Layer 7 of a small transformer language model trained on English Wikipedia (13 layers, counted from 0, width 64).
A neuron's activation on a vector x is GELU(weights . x + bias), where the dot is the dot product.

Input weights of the MLP neurons that the questions are about. A number n stands for (n - 500) times 0.0028.
n11 (bias -0.142): 552,444,678,537,658,618,316,431,349,884,438,571,287,167,121,320,429,432,685,453,515,565,289,692,234,511,482,483,343,495,56,464,399,245,381,757,410,297,526,768,451,193,482,600,262,506,252,379,511,459,598,560,532,421,249,436,507,365,457,518,560,191,499,502
n27 (bias -0.086): 359,409,554,596,410,744,312,401,515,287,359,587,727,380,580,305,495,500,692,445,495,456,203,464,593,481,329,430,537,514,532,465,440,423,437,497,473,293,687,459,534,330,541,556,375,537,548,484,436,658,344,430,366,484,482,542,526,314,692,428,641,369,568,760
n30 (bias -0.059): 451,605,452,420,531,752,597,559,325,334,294,612,569,497,731,765,729,469,764,694,625,523,498,392,402,560,459,510,730,478,703,606,446,497,557,507,391,747,389,415,524,544,490,548,560,499,335,494,502,733,399,257,202,435,386,772,556,757,528,701,426,537,767,567
n35 (bias -0.074): 595,558,407,590,476,522,440,498,570,472,466,405,727,258,261,379,786,552,461,521,299,277,295,676,563,593,420,486,660,478,281,667,477,597,383,519,508,441,288,391,427,552,564,309,646,283,604,273,534,312,672,492,609,597,653,299,553,273,567,514,556,609,294,325
n46 (bias -0.106): 197,498,531,292,587,314,429,515,521,477,562,499,742,489,474,437,492,672,675,495,328,475,611,389,727,442,537,543,490,476,229,499,444,591,689,412,548,402,509,373,455,390,740,682,520,350,640,577,499,618,682,716,644,348,341,412,370,505,404,538,629,380,817,459
n47 (bias -0.120): 443,454,774,354,775,634,360,385,303,393,636,607,700,624,429,479,543,457,632,658,675,662,265,609,525,591,375,407,670,633,628,468,377,658,426,484,438,568,381,576,321,831,336,753,784,689,528,620,307,683,471,446,416,401,601,507,600,548,527,479,449,541,530,475
n54 (bias -0.139): 628,542,551,292,402,510,69,582,632,260,389,390,491,657,491,573,661,525,570,623,477,442,518,233,312,494,491,420,188,582,838,419,499,486,409,521,311,622,431,423,603,310,536,591,562,510,437,239,651,269,561,983,694,357,594,750,268,718,347,326,686,469,736,444
n57 (bias -0.044): 532,513,424,748,404,428,532,492,205,588,669,528,696,533,457,818,472,596,711,724,479,476,458,470,486,656,453,561,557,433,559,735,602,576,418,580,515,318,621,579,695,795,558,583,365,491,657,550,766,665,455,374,540,501,447,554,649,806,485,569,522,382,466,725
n63 (bias -0.080): 680,430,427,714,748,467,376,775,514,406,386,447,432,595,618,406,412,599,691,516,372,574,308,531,443,635,349,534,574,539,372,478,498,535,526,573,669,359,555,636,696,244,390,629,401,536,581,664,548,407,602,583,487,533,480,572,812,735,437,563,550,432,473,285
n66 (bias -0.053): 509,449,439,661,349,550,630,311,495,398,407,670,298,687,354,530,834,611,580,421,576,555,448,570,684,670,342,363,308,348,324,620,568,568,615,424,385,485,453,517,693,471,492,299,542,339,646,479,718,593,743,342,466,348,623,795,551,552,605,663,676,623,390,667
n72 (bias -0.064): 573,283,233,448,794,231,247,534,493,425,338,664,531,501,434,364,308,554,635,400,289,362,510,241,817,626,358,421,579,310,543,483,631,126,800,459,374,568,463,422,398,286,502,380,437,605,440,416,676,449,437,446,763,475,484,419,610,553,544,474,362,518,558,487
n77 (bias -0.051): 506,532,522,492,322,529,542,361,448,466,667,483,578,270,243,340,558,567,348,526,495,321,482,539,671,576,619,396,359,375,619,598,316,612,644,268,402,611,428,490,363,727,840,443,376,489,666,305,397,427,576,687,490,542,347,393,657,528,428,758,428,550,437,391
n82 (bias -0.043): 534,465,583,502,585,468,364,464,636,610,555,497,454,570,446,379,636,508,523,640,653,652,394,422,642,467,488,551,429,605,476,413,431,290,754,533,776,559,417,619,385,364,620,609,543,395,635,512,338,604,678,718,494,545,483,426,526,463,553,819,562,567,498,464
n111 (bias -0.131): 336,491,501,453,609,559,731,496,374,667,499,537,396,923,376,590,612,564,495,509,692,464,509,560,310,395,363,470,514,390,425,623,336,238,241,822,368,334,627,376,808,187,571,587,567,560,458,393,549,419,397,379,713,355,519,682,390,527,555,286,550,553,568,514
n118 (bias -0.033): 488,473,470,450,531,542,430,413,448,494,424,488,600,537,424,604,462,606,447,606,470,593,661,400,854,317,603,447,634,590,658,585,457,571,769,435,446,555,504,417,346,390,511,475,471,656,693,456,513,617,512,628,599,504,649,174,441,387,718,819,717,488,558,677
n141 (bias -0.098): 392,577,367,494,509,684,452,678,358,429,321,449,316,454,706,407,534,577,302,533,468,680,431,659,248,374,582,479,584,210,776,652,586,472,516,599,316,605,463,451,704,504,449,586,475,468,436,283,554,631,627,783,684,483,270,379,477,454,342,609,333,699,740,457
n143 (bias -0.132): 400,357,645,382,355,625,523,636,475,617,451,424,315,597,452,476,678,605,376,416,619,444,588,543,647,667,755,361,472,682,483,704,851,601,393,373,361,487,612,382,458,494,483,542,416,431,699,380,556,537,335,769,430,639,354,341,650,458,579,226,470,292,246,414
n144 (bias -0.061): 558,553,396,490,515,679,545,582,348,348,496,577,428,757,492,451,563,483,767,547,580,359,264,546,394,345,588,743,619,482,414,528,751,474,242,424,626,473,659,537,683,419,456,518,515,322,397,633,723,567,557,447,584,365,465,353,332,394,504,330,401,340,711,505
n153 (bias -0.088): 490,450,553,527,396,311,673,649,537,545,417,419,511,522,616,202,594,542,944,485,493,669,186,490,553,492,502,421,399,335,518,427,551,554,559,633,411,423,632,438,769,375,552,581,639,352,526,336,667,393,326,493,387,479,502,537,491,598,501,486,646,65,764,583
n158 (bias -0.101): 496,390,456,535,407,557,554,338,536,564,662,676,580,519,475,654,387,704,555,634,472,576,680,283,560,281,631,424,404,489,340,626,606,459,671,583,533,330,640,506,497,753,320,375,523,636,343,509,697,684,642,452,411,619,613,508,504,681,571,630,386,398,528,318
n161 (bias -0.121): 612,274,607,579,541,810,578,351,649,592,629,532,543,399,551,567,394,506,424,486,472,517,600,489,654,365,653,518,612,512,484,403,581,462,689,415,375,627,659,825,272,487,409,752,583,596,590,508,558,437,602,548,678,468,500,468,573,605,421,642,595,224,431,659
n165 (bias -0.153): 585,484,643,372,448,392,217,460,715,656,513,289,303,770,386,310,515,507,580,243,563,649,97,467,459,198,361,702,629,705,434,526,416,626,373,326,290,247,572,612,711,354,643,511,753,491,526,348,501,471,258,648,558,398,676,507,454,576,458,402,353,224,853,407
n170 (bias -0.086): 559,596,600,501,560,607,487,551,433,577,460,356,341,582,554,474,415,452,420,448,504,413,432,654,749,409,645,491,521,533,627,586,520,517,479,452,483,715,620,462,518,337,407,426,466,627,544,424,620,532,322,605,476,475,374,372,612,499,470,421,426,462,428,633
n176 (bias -0.114): 255,481,321,813,558,395,410,595,361,532,546,473,766,758,449,259,601,620,415,496,636,602,485,696,569,597,358,486,415,260,90,383,461,618,719,613,652,627,428,540,479,370,491,580,341,418,460,506,284,754,488,508,807,298,295,487,597,378,380,430,529,606,595,366
n181 (bias -0.092): 586,358,467,307,564,528,416,442,441,392,182,627,222,441,262,240,634,571,526,438,243,254,961,291,414,525,532,571,492,436,611,693,485,578,704,515,402,588,488,627,336,499,473,312,239,572,660,403,511,711,380,540,383,636,748,462,404,599,266,361,454,682,461,776
n187 (bias -0.077): 520,342,584,529,403,652,408,635,630,643,662,168,457,661,273,294,422,440,393,227,307,442,669,622,484,402,405,524,445,411,540,465,369,362,344,440,453,607,724,497,424,473,423,561,458,290,307,233,458,693,376,307,483,585,419,408,635,679,602,602,463,298,428,306
n194 (bias -0.032): 603,671,227,476,485,652,406,685,738,420,501,629,481,588,809,630,649,582,485,847,494,390,462,522,372,570,373,723,685,474,756,494,273,485,443,398,437,555,397,603,364,524,498,522,422,510,522,330,443,513,485,517,494,325,399,403,370,513,270,571,546,384,475,487
n198 (bias -0.116): 429,372,526,405,723,386,303,472,754,623,667,646,517,458,508,579,442,613,651,578,461,375,518,598,175,488,541,340,624,951,571,508,172,480,603,315,548,761,526,705,515,508,324,522,336,537,463,489,344,542,320,506,650,679,378,320,637,538,305,505,400,567,452,173
n202 (bias -0.018): 385,264,584,703,478,391,597,562,337,645,614,398,503,569,443,649,437,769,418,540,564,594,611,363,447,533,690,395,450,166,567,513,447,369,642,679,529,441,446,442,397,640,383,545,577,552,337,469,302,418,396,481,707,461,528,665,701,432,437,457,387,666,381,382
n232 (bias -0.115): 746,439,290,493,603,405,358,586,416,569,659,630,525,392,532,203,507,663,780,612,501,721,266,534,594,653,594,548,628,625,478,535,518,577,718,279,701,532,524,548,333,547,583,446,454,904,564,546,485,405,608,584,535,336,439,388,588,765,622,532,609,306,389,440
n240 (bias -0.019): 385,383,385,511,480,465,442,669,761,307,487,435,736,615,610,416,501,510,528,503,533,383,378,792,473,440,446,576,512,301,498,435,537,487,465,674,312,489,655,639,525,380,525,558,489,199,511,542,602,584,403,413,500,458,354,512,541,546,291,343,607,496,500,625
n248 (bias -0.078): 627,406,666,413,542,420,466,467,498,481,595,541,528,499,617,470,492,663,537,522,554,422,471,552,604,308,875,474,349,570,732,542,384,313,621,434,512,522,561,494,269,658,515,87,880,402,590,487,400,304,611,362,551,653,489,524,524,546,468,266,490,577,659,620

Each question shows a token from some text and the vector x that enters the MLP there. A number n stands for (n - 500) times 0.0081.

" b": 443,640,556,580,348,406,763,468,530,515,426,459,453,289,496,541,292,427,395,448,607,437,383,492,638,387,296,538,481,640,672,298,671,585,247,516,519,521,434,459,419,485,415,503,488,575,477,531,510,591,514,335,515,613,520,456,393,544,452,527,683,672,679,485
Which neuron lights up most? n27

"duc": 420,614,532,465,418,379,650,491,534,606,426,536,431,309,535,447,313,239,464,445,638,482,367,463,545,360,362,572,450,602,602,512,752,648,343,458,583,578,354,486,389,465,384,454,312,549,542,666,543,461,660,248,514,501,667,537,569,479,474,501,652,647,557,485
The most active neuron and its activation: n66, at about 0.28

"ology": 423,459,574,528,396,327,645,526,553,655,485,452,433,333,586,458,141,378,449,481,651,459,398,471,591,402,355,603,428,630,575,494,688,557,380,552,602,486,414,431,348,323,399,494,381,578,559,702,481,501,677,420,551,479,689,582,485,484,381,523,642,683,574,365
The most active neuron and its activation: n63, at about 1.5

"ized": 370,462,547,408,325,445,635,586,505,594,488,512,416,291,631,478,227,336,485,472,697,459,436,505,568,405,402,602,458,709,600,488,651,586,312,509,548,521,396,430,304,350,436,443,368,581,543,639,535,488,593,404,612,622,611,572,547,583,352,555,664,585,557,358
Which three neurons fire most, strongest first? n198, n63, n170

" will": 377,460,469,438,331,431,683,534,520,605,410,516,415,385,591,490,92,452,390,505,571,468,396,503,614,357,317,572,490,540,617,374,643,660,303,493,558,534,409,461,411,441,454,495,424,599,493,601,544,593,593,425,518,644,592,609,441,570,363,504,691,661,515,528
Which neuron lights up most? n240

"ure": 395,553,573,448,426,320,707,623,537,559,482,438,378,365,611,438,195,396,437,493,643,475,447,480,534,462,299,590,400,613,612,490,688,559,255,548,598,479,472,453,349,438,389,494,472,563,466,555,542,570,592,276,541,545,707,561,582,526,381,557,642,647,589,397
Which neuron lights up most? n63

"con": 414,634,515,545,317,336,749,520,504,627,510,605,344,315,533,450,233,356,427,472,657,436,498,533,585,376,281,605,489,554,645,612,639,499,327,493,535,580,421,582,352,445,396,438,407,570,503,617,459,552,571,354,509,561,568,519,492,567,402,364,612,747,621,482
Which neuron lights up most? n181

"u": 359,662,548,530,382,285,668,457,505,600,577,534,491,312,569,529,280,296,417,445,605,425,418,401,598,429,358,461,398,570,570,509,698,569,280,517,526,554,464,447,374,451,470,380,389,596,533,534,532,607,612,308,586,491,697,581,401,497,429,521,657,718,608,524
Which neuron lights up most? n66

" or": 339,524,443,509,347,442,632,516,588,598,560,517,404,351,614,508,189,356,456,437,664,418,399,445,590,435,367,553,418,583,593,487,692,584,268,507,523,498,521,502,315,468,441,443,406,494,533,620,543,533,596,505,597,673,640,559,443,565,357,449,663,665,456,499
Which two neurons fire most, strongest first? n240, n161

" sub": 421,660,587,451,378,416,698,494,585,555,523,517,404,276,518,544,300,367,395,459,673,483,464,457,564,368,250,595,494,532,593,419,722,525,305,530,432,644,411,516,393,473,350,479,413,501,567,569,582,588,571,305,562,507,592,436,496,522,388,479,601,750,612,507
Which three neurons fire most, strongest first? n240, n170, n141

"ment": 480,465,584,484,370,357,633,561,486,668,480,519,440,251,482,483,144,472,413,459,678,450,394,429,567,431,369,615,461,636,616,537,647,580,287,542,608,503,453,511,379,362,375,509,400,592,548,687,473,557,608,292,501,618,641,508,473,483,425,502,682,674,557,349
The most active neuron and its activation: n63, at about 0.39

"par": 398,684,420,558,281,355,763,504,487,540,484,502,447,371,622,481,266,364,497,530,660,455,375,440,540,469,359,628,443,599,649,502,664,550,284,475,495,541,371,533,337,401,389,413,356,615,496,674,451,499,631,397,585,487,648,524,505,486,440,475,688,631,531,535
Which two neurons fire most, strongest first? n194, n144

"ney": 404,486,537,482,363,236,665,570,573,609,536,468,435,379,664,399,267,409,452,448,651,474,423,495,584,502,360,564,440,571,615,426,679,575,358,542,617,485,398,455,285,343,411,480,413,663,499,686,472,586,638,349,580,563,623,531,398,499,389,563,690,558,528,378
Which three neurons fire most, strongest first? n232, n82, n63

" M": 423,594,631,482,363,357,819,506,536,568,531,528,404,243,521,576,271,369,482,423,601,429,384,474,646,522,278,619,477,555,623,270,641,551,293,499,432,614,474,515,395,464,428,431,474,608,528,530,564,511,576,395,524,508,607,517,496,421,389,496,746,611,523,446
Which neuron lights up most? n161

"point": 503,564,496,469,330,346,700,572,518,532,485,552,393,303,491,419,343,470,363,479,634,368,402,472,568,427,333,547,515,528,668,452,650,632,262,551,608,549,428,437,440,444,396,498,433,667,517,552,493,568,656,289,519,585,663,548,488,542,423,443,688,650,553,335
Which neuron lights up most? n35

"s": 371,481,526,507,367,344,713,508,571,650,499,505,367,321,513,426,90,334,406,525,666,473,401,413,559,533,337,579,454,527,653,501,658,537,332,539,616,515,476,463,348,468,426,432,393,596,499,604,544,572,531,321,573,543,554,586,497,559,388,564,689,736,561,462
Which two neurons fire most, strongest first? n202, n57

"en": 416,619,541,499,378,281,654,626,529,502,579,587,388,388,599,496,297,361,453,441,633,438,437,459,543,477,342,553,457,556,634,476,638,566,259,483,621,522,442,469,376,310,356,429,545,585,477,568,477,547,643,424,567,536,553,565,454,495,346,480,721,753,617,430
Which two neurons fire most, strongest first? n54, n248

" con": 373,634,436,482,368,394,754,579,525,617,551,538,419,303,538,448,210,315,422,444,662,439,465,393,550,333,322,625,444,569,587,483,706,508,342,565,551,559,446,582,316,475,409,460,371,512,607,595,508,484,546,377,606,538,598,530,508,611,403,436,610,669,633,528
Which neuron lights up most? n240

" Se": 436,642,468,530,354,322,726,607,528,584,549,577,364,323,565,569,203,330,350,452,694,459,405,438,609,470,260,588,430,579,555,440,624,587,333,513,556,541,513,502,320,486,402,493,436,610,501,480,415,537,651,481,597,490,608,544,477,413,390,502,729,597,619,482
The most active neuron and its activation: n194, at about 0.18

" an": 395,556,492,464,307,412,749,520,560,596,540,557,440,311,608,498,183,285,430,427,678,410,363,475,511,467,352,625,505,599,632,481,691,547,339,491,451,445,481,543,343,456,433,465,412,536,556,567,530,527,595,494,599,531,646,586,500,557,277,479,613,596,560,517
The most active neuron and its activation: n161, at about 1.2

"ley": 473,535,583,422,262,298,689,592,534,592,485,558,408,299,589,443,319,431,481,495,574,457,410,477,668,535,309,560,432,619,619,477,620,583,343,541,639,458,388,424,394,355,356,500,439,613,496,593,456,591,691,455,555,527,607,546,380,478,424,465,726,570,563,345
Which three neurons fire most, strongest first? n46, n82, n232

"ell": 441,512,534,501,319,321,690,615,527,532,486,553,423,343,623,454,266,405,447,453,715,473,410,430,597,427,414,562,413,593,636,504,705,551,324,466,688,464,377,480,341,365,384,492,352,676,495,593,505,577,659,366,574,539,617,485,431,541,415,529,712,632,480,382
The most active neuron and its activation: n232, at about 1

"===": 362,549,573,556,283,412,724,557,513,557,507,542,401,303,495,529,134,474,429,499,595,384,385,485,569,408,320,563,453,569,635,464,690,651,357,514,592,508,453,428,436,494,461,479,453,511,570,586,622,654,594,332,523,500,524,465,526,535,355,425,635,547,607,446
Which neuron lights up most? n57

"view": 476,546,556,444,380,408,632,542,524,590,470,443,422,287,581,504,207,426,419,475,679,451,342,516,618,390,341,621,485,554,592,527,666,584,309,512,592,543,394,428,383,396,353,468,453,584,520,681,543,572,644,279,529,560,688,524,483,524,423,517,685,658,512,314
Which neuron lights up most? n63

"W": 430,495,588,465,298,279,834,507,478,518,510,423,422,356,691,419,328,430,489,432,677,476,392,481,629,439,335,687,418,551,632,383,669,587,322,518,643,556,345,438,361,493,466,498,374,655,497,559,506,508,547,441,521,552,518,510,468,435,428,514,746,582,565,471
Which neuron lights up most? n153

",": 285,506,578,391,350,405,692,502,556,616,498,560,378,351,532,530,182,345,428,461,660,441,452,431,631,444,344,617,455,631,611,435,709,612,305,522,641,522,445,433,368,457,478,462,438,519,495,629,541,558,592,417,570,533,522,538,453,555,401,507,666,553,571,413
The most active neuron and its activation: n46, at about 0.32

"p": 362,579,525,501,421,378,638,535,484,572,506,483,442,446,564,508,305,411,453,439,648,526,343,427,584,450,314,602,453,625,664,462,732,531,282,460,511,602,432,388,362,434,398,414,401,571,591,584,523,511,622,232,474,529,601,547,381,546,460,546,679,682,633,437
Which neuron lights up most? n30

" by": 359,484,493,453,349,390,714,576,547,585,512,492,395,328,606,526,162,409,378,512,631,456,480,400,639,417,361,501,491,647,623,477,664,607,317,540,560,473,380,491,384,423,479,433,426,461,551,642,558,552,551,425,597,611,564,486,507,651,338,438,697,586,505,403
The most active neuron and its activation: n143, at about 0.3

" out": 422,525,473,431,244,402,715,595,588,576,504,470,416,279,557,489,248,373,356,492,597,491,392,452,621,425,312,588,449,595,641,361,612,578,310,570,602,610,486,452,360,363,432,487,438,525,498,565,498,577,618,327,612,648,536,506,536,594,418,513,690,663,574,391
Which neuron lights up most? n187

"ill": 447,518,574,433,362,310,735,653,490,531,471,557,381,383,568,490,234,404,564,407,751,497,436,525,529,460,325,528,445,564,665,487,698,519,259,460,622,519,448,468,361,377,421,473,424,624,478,524,524,591,533,280,539,549,608,599,513,496,394,494,703,696,525,396
The most active neuron and its activation: n111, at about 0.73

"d": 419,567,573,406,350,359,656,560,433,646,437,571,502,331,522,516,238,347,483,467,675,473,353,411,532,494,344,521,493,639,690,357,677,606,317,488,557,553,444,401,406,401,371,425,460,588,487,626,495,605,591,333,534,668,535,500,481,510,439,481,702,584,615,429
Which neuron lights up most? n47

" term": 421,384,465,519,423,407,641,453,534,588,418,463,418,222,546,471,183,425,429,446,781,486,415,462,618,396,345,641,508,629,637,413,688,574,343,564,564,526,420,523,360,336,389,499,455,626,529,654,518,495,630,318,467,575,563,514,543,548,413,483,706,644,579,394
Which two neurons fire most, strongest first? n161, n63

" the": 320,509,528,501,304,424,718,510,557,582,530,567,441,368,555,577,121,456,433,472,635,438,401,463,631,458,317,539,498,647,617,446,662,623,341,544,446,452,417,488,386,427,395,431,452,488,531,610,531,561,567,437,451,562,635,526,551,573,351,475,651,642,581,434
Which three neurons fire most, strongest first? n158, n240, n57

"gu": 382,569,518,486,369,329,649,521,525,541,500,550,355,87,442,467,394,428,447,460,653,421,390,469,645,418,369,611,452,578,704,496,648,570,283,547,513,513,470,442,426,409,407,479,448,632,513,534,492,628,651,298,538,602,557,588,382,563,434,529,663,616,569,479
Which neuron lights up most? n27

"sa": 348,605,542,502,439,363,644,464,538,567,481,487,386,352,601,501,259,302,405,484,691,366,455,417,597,481,296,524,449,515,591,527,725,563,322,517,585,529,455,409,368,504,378,453,501,611,447,491,562,552,655,289,566,521,605,619,463,572,386,557,627,715,609,491
Which two neurons fire most, strongest first? n30, n66